Layer 12 of a small transformer language model trained on English Wikipedia (18 layers, counted from 0, width 64).
A neuron's activation on a vector x is GELU(gate . x) times (in . x), where the dot is the dot product.
The model reads these tokens: " des" "ign" "ed" " with" "in" " a" " m" "in" "ut" "e" " an" " O" "(" "n" ")" "-" "t" "ime" " al" "g" "or" "ith" "m" ","

The vector x that enters this layer's MLP at each token. A number n stands for (n - 128) times 0.052.
0 " des": 109, 125, 96, 140, 176, 128, 114, 129, 114, 152, 170, 87, 157, 107, 167, 115, 129, 110, 149, 158, 107, 95, 121, 115, 134, 74, 125, 120, 90, 114, 105, 139, 108, 101, 113, 90, 142, 130, 92, 67, 93, 74, 94, 156, 180, 115, 169, 101, 125, 149, 140, 116, 150, 143, 171, 168, 124, 112, 162, 96, 150, 150, 136, 127
1 "ign": 161, 90, 92, 103, 147, 121, 105, 167, 125, 174, 118, 120, 102, 48, 140, 117, 161, 140, 140, 164, 116, 101, 149, 131, 84, 108, 127, 64, 98, 114, 84, 162, 152, 127, 97, 127, 132, 118, 133, 142, 108, 81, 143, 122, 132, 102, 150, 162, 132, 135, 115, 101, 115, 150, 177, 190, 148, 138, 123, 124, 158, 117, 105, 110
2 "ed": 141, 115, 109, 119, 164, 126, 109, 149, 124, 144, 76, 165, 124, 84, 112, 140, 166, 101, 126, 163, 126, 112, 143, 104, 133, 75, 130, 106, 91, 80, 114, 114, 178, 77, 120, 98, 133, 127, 91, 177, 119, 95, 134, 121, 103, 167, 127, 150, 126, 111, 184, 123, 75, 132, 148, 136, 129, 123, 114, 154, 184, 127, 96, 128
3 " with": 92, 118, 78, 106, 143, 128, 99, 139, 157, 132, 101, 163, 143, 130, 122, 128, 155, 126, 148, 124, 161, 119, 136, 94, 107, 25, 148, 130, 121, 82, 99, 162, 144, 103, 115, 134, 167, 157, 114, 162, 116, 84, 131, 152, 125, 123, 131, 141, 125, 123, 176, 133, 132, 154, 117, 131, 140, 119, 138, 144, 180, 99, 147, 100
4 "in": 133, 138, 133, 80, 113, 136, 124, 120, 138, 88, 104, 141, 155, 69, 109, 117, 130, 102, 166, 123, 181, 111, 119, 107, 81, 112, 105, 122, 137, 77, 116, 140, 145, 135, 133, 132, 167, 150, 109, 150, 75, 103, 133, 115, 127, 144, 133, 133, 105, 99, 198, 40, 125, 164, 129, 149, 130, 135, 117, 158, 134, 107, 194, 103
5 " a": 119, 96, 70, 142, 132, 146, 125, 112, 142, 171, 139, 143, 156, 120, 117, 128, 100, 122, 170, 152, 142, 113, 177, 118, 115, 70, 153, 169, 61, 127, 115, 125, 99, 105, 124, 85, 121, 148, 118, 139, 92, 154, 139, 151, 128, 115, 142, 130, 116, 88, 145, 147, 171, 149, 122, 195, 71, 136, 119, 131, 171, 107, 152, 100
6 " m": 53, 131, 111, 141, 114, 104, 111, 124, 153, 133, 99, 101, 120, 100, 138, 141, 92, 120, 180, 166, 124, 127, 154, 128, 135, 99, 143, 178, 95, 158, 153, 119, 116, 147, 77, 126, 145, 145, 128, 120, 143, 103, 174, 126, 135, 142, 113, 111, 131, 100, 134, 105, 205, 106, 178, 167, 107, 146, 136, 190, 134, 134, 100, 130
7 "in": 157, 114, 108, 118, 132, 132, 136, 166, 113, 88, 131, 159, 168, 86, 139, 96, 124, 84, 115, 105, 141, 109, 161, 157, 126, 163, 117, 169, 126, 113, 119, 131, 134, 148, 94, 150, 153, 155, 115, 122, 126, 78, 172, 105, 112, 153, 175, 113, 92, 70, 148, 50, 169, 123, 139, 159, 118, 154, 145, 166, 110, 129, 190, 137
8 "ut": 194, 116, 120, 88, 150, 150, 160, 128, 142, 130, 130, 139, 146, 146, 151, 109, 103, 130, 161, 137, 125, 118, 168, 124, 128, 151, 107, 120, 67, 148, 144, 149, 134, 110, 95, 177, 108, 124, 107, 177, 93, 136, 169, 182, 145, 149, 164, 91, 148, 126, 152, 44, 138, 161, 139, 144, 164, 145, 105, 116, 119, 167, 128, 158
9 "e": 199, 138, 129, 126, 135, 156, 143, 171, 108, 134, 88, 118, 121, 73, 123, 105, 156, 104, 169, 171, 116, 133, 158, 154, 95, 41, 127, 119, 73, 135, 113, 121, 164, 137, 138, 103, 144, 165, 102, 143, 162, 113, 134, 145, 135, 121, 145, 155, 121, 85, 144, 127, 129, 141, 149, 151, 164, 165, 92, 131, 150, 130, 131, 151
10 " an": 171, 97, 89, 138, 167, 144, 74, 142, 137, 151, 156, 107, 157, 153, 106, 114, 91, 163, 165, 132, 130, 129, 163, 99, 174, 123, 148, 168, 89, 134, 130, 164, 131, 139, 86, 128, 147, 150, 133, 119, 138, 134, 169, 199, 99, 148, 140, 161, 131, 138, 160, 153, 141, 128, 126, 198, 100, 103, 110, 151, 138, 142, 125, 127
11 " O": 78, 104, 93, 118, 149, 129, 133, 154, 102, 117, 140, 133, 142, 156, 138, 132, 72, 136, 85, 124, 96, 154, 189, 119, 160, 130, 161, 150, 87, 133, 122, 111, 121, 110, 96, 140, 116, 147, 119, 85, 96, 125, 119, 173, 84, 124, 107, 83, 135, 143, 184, 95, 108, 97, 127, 116, 62, 149, 125, 94, 153, 95, 129, 120
12 "(": 133, 159, 100, 112, 114, 114, 166, 131, 77, 128, 140, 129, 70, 108, 167, 117, 103, 141, 105, 94, 115, 56, 116, 77, 88, 115, 134, 145, 149, 154, 118, 164, 110, 106, 103, 125, 164, 141, 164, 115, 166, 98, 125, 160, 114, 151, 86, 128, 96, 79, 151, 114, 163, 133, 159, 150, 102, 140, 131, 108, 139, 129, 90, 97
13 "n": 128, 119, 58, 136, 164, 126, 135, 133, 145, 118, 129, 102, 157, 146, 123, 74, 127, 116, 115, 136, 149, 175, 164, 102, 83, 137, 105, 136, 116, 121, 104, 171, 137, 137, 79, 113, 143, 162, 145, 135, 133, 126, 129, 135, 144, 171, 88, 130, 171, 91, 88, 119, 113, 162, 175, 147, 101, 100, 129, 149, 92, 109, 164, 131
14 ")": 180, 138, 148, 118, 130, 107, 113, 131, 146, 135, 150, 107, 115, 132, 155, 85, 147, 88, 71, 154, 130, 63, 154, 121, 102, 73, 146, 137, 137, 143, 92, 159, 154, 110, 160, 129, 164, 176, 138, 161, 81, 123, 88, 131, 137, 150, 160, 133, 122, 123, 121, 132, 109, 100, 140, 150, 89, 117, 174, 187, 131, 131, 116, 134
15 "-": 124, 138, 99, 146, 114, 120, 136, 128, 134, 100, 163, 90, 117, 125, 144, 138, 104, 114, 119, 127, 118, 118, 146, 65, 60, 72, 93, 160, 164, 161, 155, 103, 154, 127, 153, 114, 157, 148, 115, 117, 110, 152, 98, 164, 91, 107, 57, 135, 111, 120, 158, 89, 149, 119, 150, 123, 125, 150, 126, 71, 161, 91, 140, 102
16 "t": 113, 133, 82, 148, 103, 157, 146, 149, 139, 111, 132, 50, 152, 111, 114, 143, 140, 125, 102, 127, 106, 150, 153, 113, 104, 107, 101, 208, 118, 131, 132, 161, 139, 140, 124, 138, 144, 152, 114, 146, 141, 88, 104, 128, 134, 114, 98, 91, 154, 157, 138, 84, 149, 117, 144, 138, 135, 108, 137, 174, 189, 150, 79, 193
17 "ime": 196, 129, 74, 130, 136, 176, 133, 145, 108, 154, 125, 101, 124, 85, 126, 135, 170, 119, 143, 202, 149, 121, 137, 126, 97, 54, 133, 103, 80, 137, 106, 145, 162, 147, 128, 124, 157, 146, 119, 103, 145, 113, 135, 139, 98, 120, 153, 156, 134, 98, 130, 130, 133, 138, 136, 160, 114, 168, 100, 129, 172, 129, 110, 121
18 " al": 152, 119, 118, 179, 124, 108, 109, 149, 101, 166, 115, 86, 127, 119, 140, 132, 114, 146, 153, 150, 86, 140, 117, 114, 151, 128, 156, 136, 76, 117, 108, 119, 139, 114, 61, 121, 153, 150, 145, 79, 143, 96, 92, 160, 105, 90, 119, 44, 139, 82, 164, 84, 93, 115, 159, 141, 76, 112, 126, 131, 143, 109, 155, 148
19 "g": 131, 85, 69, 156, 167, 126, 101, 146, 172, 147, 142, 95, 137, 109, 117, 157, 145, 108, 93, 105, 181, 97, 131, 163, 82, 129, 110, 165, 138, 126, 123, 138, 115, 80, 65, 121, 126, 124, 103, 161, 143, 156, 121, 163, 108, 132, 131, 132, 132, 120, 113, 73, 159, 137, 160, 157, 113, 161, 92, 163, 123, 111, 119, 115
20 "or": 139, 92, 161, 164, 123, 135, 112, 125, 136, 42, 108, 122, 128, 177, 119, 105, 111, 145, 147, 151, 150, 107, 97, 121, 127, 129, 128, 131, 115, 140, 149, 135, 196, 113, 91, 87, 119, 178, 123, 143, 111, 112, 144, 140, 127, 161, 140, 106, 93, 147, 176, 88, 155, 116, 169, 142, 172, 116, 112, 126, 117, 131, 84, 190
21 "ith": 210, 72, 111, 127, 115, 139, 110, 137, 202, 107, 117, 137, 102, 138, 94, 104, 84, 117, 129, 123, 126, 122, 130, 133, 136, 126, 148, 120, 81, 136, 133, 146, 151, 85, 74, 96, 150, 121, 145, 143, 138, 120, 111, 150, 139, 133, 157, 140, 100, 145, 132, 120, 90, 139, 191, 134, 127, 140, 106, 135, 152, 115, 76, 157
22 "m": 179, 65, 106, 108, 102, 115, 101, 161, 165, 135, 73, 109, 85, 95, 120, 95, 120, 140, 142, 182, 149, 102, 149, 132, 117, 116, 117, 90, 115, 127, 120, 158, 149, 137, 111, 109, 154, 88, 148, 149, 151, 97, 114, 143, 147, 158, 124, 163, 119, 152, 139, 139, 126, 125, 185, 162, 144, 156, 98, 133, 145, 123, 105, 90
23 ",": 142, 124, 94, 126, 132, 130, 109, 117, 110, 115, 91, 90, 143, 115, 128, 99, 122, 128, 115, 119, 136, 87, 139, 104, 97, 7, 124, 103, 107, 128, 143, 155, 117, 145, 116, 108, 134, 122, 83, 142, 132, 105, 105, 130, 101, 171, 137, 119, 103, 95, 163, 144, 143, 146, 131, 154, 113, 126, 169, 185, 159, 100, 128, 90

Each question shows the input weights of one neuron of the MLP. A number n stands for (n - 128) times 0.0049.

n7 gate: 135, 125, 159, 106, 128, 105, 160, 169, 49, 155, 140, 162, 173, 123, 117, 125, 113, 158, 56, 129, 175, 142, 125, 121, 97, 127, 151, 153, 124, 146, 161, 104, 179, 124, 171, 116, 153, 96, 175, 141, 92, 112, 85, 181, 147, 172, 124, 103, 115, 114, 100, 138, 166, 141, 141, 122, 124, 135, 82, 129, 137, 103, 95, 160
n7 in: 135, 132, 145, 135, 136, 205, 109, 112, 126, 149, 115, 144, 124, 94, 106, 108, 150, 77, 140, 91, 135, 154, 112, 117, 140, 123, 137, 53, 146, 159, 170, 159, 155, 111, 130, 167, 179, 166, 139, 134, 128, 135, 182, 125, 140, 148, 126, 91, 89, 177, 125, 103, 111, 166, 165, 158, 158, 116, 141, 156, 142, 117, 136, 107
Which token does this neuron like most? 20 "or"

n29 gate: 130, 212, 174, 65, 72, 116, 172, 157, 172, 127, 129, 173, 112, 146, 90, 155, 114, 128, 135, 155, 136, 178, 86, 193, 138, 126, 157, 111, 96, 177, 215, 114, 137, 150, 133, 129, 172, 86, 167, 108, 112, 123, 85, 71, 153, 83, 124, 135, 98, 133, 115, 144, 144, 134, 166, 142, 118, 130, 117, 97, 167, 112, 136, 90
n29 in: 108, 128, 112, 138, 117, 184, 128, 146, 145, 48, 188, 136, 164, 123, 187, 158, 124, 137, 147, 205, 88, 122, 169, 111, 193, 140, 123, 144, 187, 171, 110, 86, 82, 119, 44, 65, 69, 156, 104, 137, 156, 157, 187, 161, 139, 149, 100, 111, 102, 141, 110, 41, 154, 174, 99, 105, 119, 104, 176, 56, 140, 95, 151, 222
Which token does this neuron like most? 6 " m"

n2 gate: 108, 184, 165, 139, 165, 111, 149, 102, 150, 146, 184, 148, 116, 220, 152, 112, 161, 117, 67, 112, 110, 131, 123, 154, 153, 143, 141, 108, 139, 108, 120, 136, 100, 95, 96, 104, 103, 162, 103, 147, 120, 151, 77, 142, 163, 85, 117, 229, 115, 121, 147, 97, 127, 148, 154, 101, 160, 89, 124, 207, 157, 137, 145, 104
n2 in: 119, 178, 186, 132, 137, 132, 130, 137, 170, 122, 113, 150, 92, 135, 121, 131, 115, 162, 109, 83, 145, 114, 152, 95, 71, 162, 111, 135, 87, 146, 98, 148, 205, 104, 106, 196, 113, 137, 68, 162, 154, 73, 86, 111, 161, 114, 131, 93, 170, 125, 144, 104, 185, 129, 121, 96, 118, 104, 86, 130, 164, 151, 108, 153
On which three tokens does it fire most, strongest first? 14 ")", 19 "g", 3 " with"

n38 gate: 135, 100, 136, 195, 75, 151, 101, 115, 152, 65, 163, 129, 75, 105, 131, 167, 117, 152, 145, 125, 127, 194, 131, 88, 125, 169, 128, 101, 113, 148, 90, 180, 114, 145, 85, 128, 95, 155, 139, 80, 165, 206, 136, 134, 136, 111, 136, 137, 99, 173, 124, 81, 71, 86, 139, 167, 158, 122, 148, 99, 151, 156, 156, 75
n38 in: 139, 134, 155, 150, 134, 89, 153, 165, 97, 130, 86, 139, 94, 123, 146, 214, 163, 120, 93, 100, 140, 113, 112, 127, 133, 162, 100, 170, 99, 82, 143, 77, 199, 129, 122, 86, 122, 153, 151, 65, 101, 96, 145, 123, 100, 106, 128, 167, 126, 148, 130, 175, 82, 83, 163, 144, 151, 174, 138, 93, 83, 109, 128, 219
Which token does this neuron like most? 20 "or"

n53 gate: 166, 178, 150, 158, 104, 114, 144, 167, 168, 182, 107, 129, 129, 107, 94, 159, 167, 92, 131, 148, 113, 130, 104, 93, 148, 156, 157, 128, 114, 169, 175, 178, 153, 150, 92, 96, 173, 105, 118, 149, 123, 150, 137, 179, 132, 181, 181, 123, 117, 78, 53, 168, 169, 165, 126, 151, 144, 145, 101, 131, 138, 116, 142, 112
n53 in: 187, 118, 160, 135, 93, 130, 144, 131, 142, 128, 120, 180, 79, 129, 145, 128, 177, 129, 157, 173, 154, 135, 83, 106, 133, 150, 160, 78, 85, 157, 142, 110, 147, 112, 128, 182, 164, 125, 113, 144, 109, 120, 122, 153, 98, 115, 158, 140, 95, 128, 95, 197, 123, 96, 102, 155, 144, 154, 142, 175, 188, 101, 80, 99
On which token does it fire most, and how strongly? 17 "ime", at about 11

n28 gate: 133, 136, 81, 143, 166, 130, 155, 142, 149, 96, 157, 127, 123, 141, 87, 173, 147, 99, 178, 77, 179, 102, 117, 143, 128, 121, 144, 81, 93, 96, 152, 156, 93, 140, 164, 97, 115, 87, 100, 140, 120, 109, 142, 104, 114, 96, 143, 173, 157, 140, 137, 144, 67, 114, 140, 159, 127, 153, 80, 181, 62, 132, 125, 158
n28 in: 98, 90, 110, 175, 110, 102, 110, 149, 100, 89, 133, 112, 166, 109, 88, 137, 149, 152, 168, 121, 181, 105, 101, 112, 144, 154, 148, 144, 161, 151, 75, 85, 120, 151, 72, 111, 126, 126, 149, 62, 146, 148, 115, 136, 74, 123, 67, 210, 99, 130, 112, 115, 152, 136, 109, 139, 113, 131, 203, 145, 137, 117, 96, 157
Which token does this neuron like most? 19 "g"

n50 gate: 139, 127, 145, 154, 98, 126, 154, 153, 140, 158, 164, 142, 93, 152, 118, 192, 118, 96, 118, 152, 121, 205, 75, 130, 149, 142, 102, 108, 86, 115, 65, 146, 86, 97, 106, 183, 145, 76, 112, 88, 177, 161, 87, 76, 113, 138, 125, 124, 135, 103, 155, 104, 123, 135, 102, 124, 190, 91, 113, 192, 120, 120, 148, 98
n50 in: 147, 132, 74, 157, 121, 132, 133, 90, 143, 115, 93, 116, 66, 106, 111, 161, 103, 134, 147, 88, 164, 209, 124, 131, 48, 99, 172, 125, 119, 137, 132, 106, 89, 79, 160, 107, 131, 92, 194, 114, 86, 121, 88, 148, 137, 97, 159, 51, 148, 149, 128, 160, 150, 169, 171, 49, 56, 196, 73, 141, 105, 157, 148, 152
Which token does this neuron like most? 18 " al"

n12 gate: 130, 106, 115, 169, 153, 82, 133, 122, 193, 112, 83, 111, 161, 98, 69, 150, 141, 93, 99, 83, 129, 135, 78, 85, 116, 132, 129, 119, 74, 141, 102, 124, 127, 128, 174, 162, 99, 127, 135, 110, 119, 69, 115, 96, 162, 104, 114, 162, 105, 221, 145, 157, 117, 148, 125, 111, 167, 115, 84, 161, 147, 147, 126, 133
n12 in: 89, 115, 128, 84, 128, 115, 176, 166, 129, 133, 117, 84, 131, 114, 110, 190, 167, 118, 124, 142, 86, 149, 129, 130, 98, 149, 114, 143, 165, 131, 108, 108, 108, 81, 72, 141, 129, 127, 159, 156, 169, 62, 47, 104, 135, 126, 137, 114, 103, 134, 138, 147, 137, 104, 195, 76, 123, 142, 101, 115, 130, 215, 162, 110
On which two tokens does it fire most, strongest first? 16 "t", 22 "m"

n4 gate: 146, 132, 122, 167, 104, 92, 190, 143, 120, 176, 124, 173, 221, 142, 70, 130, 127, 104, 161, 126, 165, 135, 115, 100, 147, 86, 122, 114, 143, 142, 113, 95, 129, 106, 167, 137, 150, 106, 108, 171, 189, 132, 178, 117, 167, 156, 178, 187, 113, 99, 132, 135, 169, 128, 95, 117, 150, 146, 109, 174, 147, 147, 159, 85
n4 in: 76, 101, 127, 70, 184, 140, 141, 105, 209, 196, 88, 161, 127, 96, 116, 156, 49, 158, 147, 168, 198, 131, 166, 160, 155, 135, 132, 139, 123, 145, 88, 99, 172, 75, 120, 136, 141, 125, 100, 152, 116, 105, 141, 131, 84, 117, 152, 164, 93, 92, 152, 191, 146, 144, 196, 118, 144, 141, 103, 114, 125, 78, 111, 118
On which two tokens does it fire most, strongest first? 5 " a", 3 " with"

n52 gate: 87, 127, 121, 86, 101, 108, 172, 82, 154, 157, 157, 128, 161, 174, 108, 169, 163, 163, 120, 140, 157, 113, 112, 87, 192, 128, 125, 181, 97, 106, 126, 114, 148, 74, 119, 118, 90, 127, 115, 89, 131, 142, 117, 78, 132, 145, 131, 165, 124, 68, 136, 136, 149, 176, 185, 145, 111, 129, 136, 171, 97, 128, 142, 134
n52 in: 111, 187, 130, 165, 161, 114, 150, 155, 32, 85, 135, 137, 113, 141, 136, 136, 112, 190, 126, 84, 163, 121, 105, 115, 118, 38, 114, 137, 66, 79, 185, 162, 115, 144, 141, 129, 110, 150, 72, 141, 70, 149, 147, 110, 134, 112, 99, 147, 186, 138, 189, 151, 102, 114, 135, 129, 117, 119, 167, 159, 147, 89, 171, 139
Which token does this neuron like most? 5 " a"

n32 gate: 153, 138, 106, 152, 125, 144, 143, 115, 175, 85, 95, 143, 139, 117, 174, 178, 162, 125, 142, 135, 85, 144, 137, 151, 203, 123, 195, 142, 104, 142, 154, 114, 104, 168, 148, 133, 134, 135, 110, 100, 151, 85, 143, 104, 83, 116, 83, 104, 102, 116, 153, 108, 48, 127, 152, 113, 144, 66, 128, 162, 151, 164, 140, 86
n32 in: 105, 150, 85, 98, 107, 189, 133, 148, 115, 124, 107, 95, 118, 84, 125, 114, 183, 104, 143, 150, 160, 130, 149, 89, 126, 113, 161, 151, 163, 113, 140, 146, 129, 133, 137, 148, 117, 100, 121, 164, 146, 140, 166, 162, 89, 171, 177, 114, 105, 126, 117, 174, 127, 162, 131, 76, 88, 118, 146, 48, 144, 177, 137, 147
On which token does it fire most, and how strongly? 2 "ed", at about 3.3

n0 gate: 125, 157, 98, 118, 162, 154, 167, 121, 95, 140, 192, 193, 122, 124, 115, 118, 83, 139, 135, 111, 132, 123, 128, 124, 146, 105, 181, 100, 165, 141, 113, 135, 118, 125, 98, 120, 111, 125, 162, 145, 184, 71, 88, 115, 154, 98, 63, 87, 90, 105, 132, 178, 76, 83, 77, 143, 135, 109, 116, 143, 114, 123, 144, 146
n0 in: 117, 91, 85, 97, 119, 140, 158, 173, 128, 140, 97, 103, 156, 37, 58, 61, 152, 158, 113, 152, 145, 127, 135, 121, 107, 148, 101, 150, 117, 169, 85, 151, 104, 124, 100, 177, 148, 129, 139, 147, 93, 164, 160, 125, 65, 147, 119, 107, 120, 101, 111, 168, 163, 120, 105, 131, 127, 142, 169, 124, 119, 152, 94, 154
On which token does it fire most, and how strongly? 12 "(", at about 3.5

n20 gate: 186, 120, 136, 109, 157, 68, 122, 100, 88, 121, 213, 114, 160, 74, 154, 111, 116, 161, 177, 111, 117, 127, 76, 124, 178, 140, 105, 139, 72, 119, 173, 119, 132, 162, 151, 97, 114, 145, 106, 121, 84, 121, 103, 108, 111, 148, 119, 153, 144, 130, 80, 121, 127, 118, 160, 76, 144, 170, 104, 143, 113, 163, 134, 106
n20 in: 127, 60, 73, 170, 60, 153, 109, 162, 114, 63, 70, 86, 130, 68, 125, 190, 109, 132, 150, 124, 98, 135, 137, 153, 105, 85, 136, 121, 150, 169, 180, 101, 146, 160, 169, 72, 81, 109, 175, 151, 171, 125, 163, 113, 114, 131, 112, 128, 121, 135, 82, 148, 127, 110, 118, 166, 106, 182, 157, 193, 148, 161, 135, 140
Which token does this neuron like most? 9 "e"

n57 gate: 95, 150, 143, 167, 88, 110, 144, 89, 178, 105, 152, 172, 169, 165, 171, 128, 134, 157, 154, 159, 117, 166, 174, 135, 132, 88, 148, 106, 104, 150, 157, 67, 51, 140, 107, 149, 131, 163, 75, 114, 156, 144, 125, 78, 178, 81, 120, 170, 120, 143, 128, 136, 131, 132, 112, 102, 106, 133, 156, 141, 41, 131, 159, 115
n57 in: 145, 120, 131, 148, 155, 184, 177, 162, 136, 57, 77, 156, 158, 102, 86, 128, 111, 89, 149, 145, 92, 32, 113, 160, 108, 94, 144, 136, 77, 188, 129, 100, 131, 179, 122, 164, 139, 154, 121, 181, 164, 105, 170, 115, 177, 191, 187, 59, 139, 99, 134, 116, 169, 111, 151, 86, 164, 139, 137, 211, 103, 143, 140, 178
On which token does it fire most, and how strongly? 6 " m", at about 10

n40 gate: 126, 103, 125, 164, 78, 58, 103, 170, 114, 144, 117, 145, 143, 160, 149, 113, 112, 111, 129, 135, 95, 118, 137, 155, 173, 123, 146, 153, 72, 153, 109, 188, 132, 169, 134, 161, 170, 115, 90, 101, 141, 114, 162, 127, 129, 139, 184, 94, 93, 137, 127, 170, 73, 113, 123, 123, 84, 75, 146, 148, 135, 122, 176, 177
n40 in: 94, 165, 144, 98, 131, 130, 116, 124, 79, 96, 170, 164, 117, 104, 149, 149, 132, 159, 206, 78, 112, 145, 112, 140, 118, 126, 60, 168, 139, 72, 108, 121, 142, 162, 137, 136, 128, 141, 158, 116, 145, 130, 159, 77, 110, 122, 115, 117, 81, 86, 124, 164, 145, 120, 139, 108, 85, 165, 123, 88, 105, 152, 149, 121
Which token does this neuron like most? 7 "in"

n10 gate: 122, 103, 141, 89, 87, 54, 136, 77, 183, 124, 138, 192, 95, 129, 95, 138, 92, 95, 142, 90, 125, 192, 101, 162, 168, 141, 59, 97, 134, 119, 151, 149, 109, 145, 84, 95, 126, 71, 177, 70, 124, 125, 101, 123, 103, 160, 129, 145, 157, 150, 130, 145, 138, 70, 102, 146, 93, 122, 117, 145, 132, 116, 132, 148
n10 in: 136, 97, 120, 157, 70, 163, 104, 136, 108, 177, 48, 95, 162, 134, 122, 109, 140, 141, 174, 202, 136, 85, 135, 68, 175, 174, 114, 157, 77, 133, 157, 121, 111, 77, 75, 187, 121, 99, 65, 157, 157, 167, 109, 57, 193, 110, 163, 101, 146, 188, 127, 100, 119, 181, 185, 140, 133, 162, 143, 153, 107, 115, 163, 114
Which token does this neuron like most? 21 "ith"

n23 gate: 112, 79, 120, 154, 68, 67, 135, 169, 117, 117, 103, 86, 105, 176, 144, 147, 70, 149, 108, 135, 164, 144, 105, 160, 123, 85, 84, 93, 141, 135, 190, 60, 184, 152, 90, 131, 131, 126, 126, 84, 180, 148, 159, 167, 142, 132, 159, 119, 145, 117, 108, 114, 106, 98, 125, 122, 149, 119, 155, 100, 128, 157, 188, 138
n23 in: 139, 146, 178, 105, 158, 86, 144, 141, 108, 67, 129, 61, 166, 129, 114, 101, 183, 177, 86, 126, 129, 139, 123, 120, 96, 99, 137, 101, 82, 110, 122, 126, 138, 162, 110, 151, 203, 120, 133, 145, 103, 80, 115, 193, 147, 138, 161, 159, 114, 149, 144, 130, 81, 129, 145, 180, 125, 163, 133, 131, 123, 84, 226, 152
Which token does this neuron like most? 18 " al"

n27 gate: 130, 150, 122, 73, 117, 95, 136, 132, 114, 141, 124, 175, 130, 113, 133, 91, 86, 45, 114, 88, 146, 121, 110, 131, 148, 145, 125, 143, 70, 90, 72, 95, 137, 117, 131, 88, 155, 52, 155, 145, 72, 150, 154, 157, 159, 93, 138, 122, 123, 89, 64, 125, 102, 134, 91, 60, 146, 153, 180, 123, 125, 103, 97, 91
n27 in: 180, 136, 64, 100, 75, 135, 149, 87, 141, 127, 142, 110, 131, 132, 121, 108, 117, 176, 120, 126, 101, 111, 155, 119, 137, 113, 157, 87, 71, 134, 108, 31, 132, 123, 90, 174, 153, 115, 144, 128, 149, 108, 101, 116, 117, 217, 155, 104, 81, 121, 164, 99, 90, 181, 198, 139, 181, 104, 134, 148, 59, 164, 144, 93
Which token does this neuron like most? 21 "ith"

n24 gate: 71, 166, 185, 144, 92, 125, 111, 114, 174, 134, 119, 160, 149, 155, 108, 131, 112, 84, 164, 135, 108, 115, 107, 97, 178, 124, 153, 161, 108, 140, 113, 119, 142, 82, 145, 140, 130, 193, 115, 173, 140, 132, 132, 105, 108, 118, 192, 175, 98, 87, 145, 108, 72, 134, 110, 159, 165, 117, 136, 110, 84, 59, 171, 140
n24 in: 147, 152, 119, 179, 128, 118, 108, 107, 81, 63, 167, 116, 106, 119, 133, 60, 130, 83, 99, 137, 74, 127, 145, 135, 144, 107, 138, 120, 108, 181, 50, 124, 122, 131, 136, 69, 139, 92, 94, 121, 135, 115, 145, 93, 111, 158, 105, 98, 154, 160, 108, 141, 79, 113, 182, 117, 152, 157, 43, 73, 106, 138, 143, 148
On which token does it fire most, and how strongly? 20 "or", at about 3.1

n48 gate: 109, 119, 163, 119, 106, 79, 153, 163, 111, 164, 104, 124, 139, 108, 148, 126, 51, 145, 142, 123, 117, 119, 123, 69, 119, 146, 114, 182, 137, 129, 137, 103, 96, 114, 124, 183, 149, 156, 117, 179, 89, 111, 110, 136, 157, 136, 107, 93, 174, 79, 140, 162, 133, 118, 100, 99, 72, 146, 157, 116, 84, 115, 151, 91
n48 in: 87, 149, 113, 119, 98, 132, 178, 138, 166, 115, 116, 153, 144, 135, 165, 108, 122, 162, 110, 103, 152, 178, 78, 96, 74, 111, 143, 107, 159, 116, 181, 124, 188, 142, 151, 194, 140, 91, 152, 161, 99, 134, 153, 135, 118, 148, 101, 144, 143, 113, 168, 120, 86, 98, 96, 92, 141, 79, 93, 116, 151, 102, 150, 60
On which two tokens does it fire most, strongest first? 15 "-", 4 "in"

n34 gate: 117, 86, 83, 147, 154, 108, 100, 149, 119, 125, 118, 136, 73, 112, 76, 142, 105, 96, 158, 123, 106, 148, 147, 153, 156, 135, 118, 167, 180, 93, 147, 120, 115, 179, 104, 116, 85, 99, 222, 177, 122, 161, 144, 98, 156, 111, 97, 97, 141, 153, 111, 117, 160, 120, 158, 94, 203, 136, 99, 150, 152, 143, 123, 133
n34 in: 113, 109, 166, 169, 126, 61, 102, 153, 128, 139, 144, 126, 156, 104, 146, 110, 159, 139, 142, 151, 112, 118, 105, 108, 77, 148, 120, 113, 83, 122, 161, 167, 168, 117, 145, 134, 124, 130, 102, 171, 74, 137, 145, 71, 115, 121, 149, 109, 168, 154, 136, 88, 118, 93, 139, 156, 114, 74, 115, 97, 132, 137, 130, 142
On which token does it fire most, and how strongly? 16 "t", at about 2

n5 gate: 178, 101, 164, 105, 122, 154, 69, 141, 144, 143, 146, 92, 117, 102, 140, 94, 100, 125, 104, 122, 157, 136, 110, 179, 132, 144, 123, 113, 77, 172, 150, 149, 162, 123, 76, 149, 117, 132, 218, 140, 144, 147, 94, 112, 144, 119, 162, 79, 108, 173, 155, 139, 113, 101, 125, 129, 134, 166, 122, 143, 102, 135, 135, 138
n5 in: 136, 156, 129, 122, 119, 148, 147, 137, 136, 161, 143, 78, 150, 114, 103, 159, 172, 135, 133, 157, 113, 97, 118, 119, 124, 143, 43, 69, 167, 92, 120, 128, 141, 74, 144, 119, 66, 135, 160, 152, 130, 118, 151, 103, 98, 182, 123, 118, 105, 94, 132, 167, 180, 128, 120, 125, 152, 170, 71, 57, 131, 74, 116, 106
Which token does this neuron like most? 22 "m"

n36 gate: 171, 114, 136, 115, 60, 142, 159, 107, 93, 114, 134, 128, 177, 113, 177, 102, 136, 124, 123, 73, 107, 217, 131, 139, 137, 144, 138, 136, 121, 158, 118, 153, 165, 119, 129, 116, 85, 116, 147, 145, 132, 131, 170, 94, 110, 110, 175, 92, 127, 130, 81, 164, 127, 100, 107, 118, 158, 108, 123, 63, 29, 145, 112, 92
n36 in: 117, 131, 107, 134, 112, 108, 143, 157, 44, 130, 150, 95, 64, 146, 104, 135, 104, 108, 145, 140, 120, 115, 181, 172, 124, 56, 126, 84, 65, 140, 105, 135, 141, 121, 189, 169, 151, 149, 162, 117, 99, 165, 85, 137, 140, 178, 144, 194, 102, 118, 98, 94, 92, 183, 162, 108, 123, 159, 210, 149, 163, 173, 127, 155
On which two tokens does it fire most, strongest first? 8 "ut", 20 "or"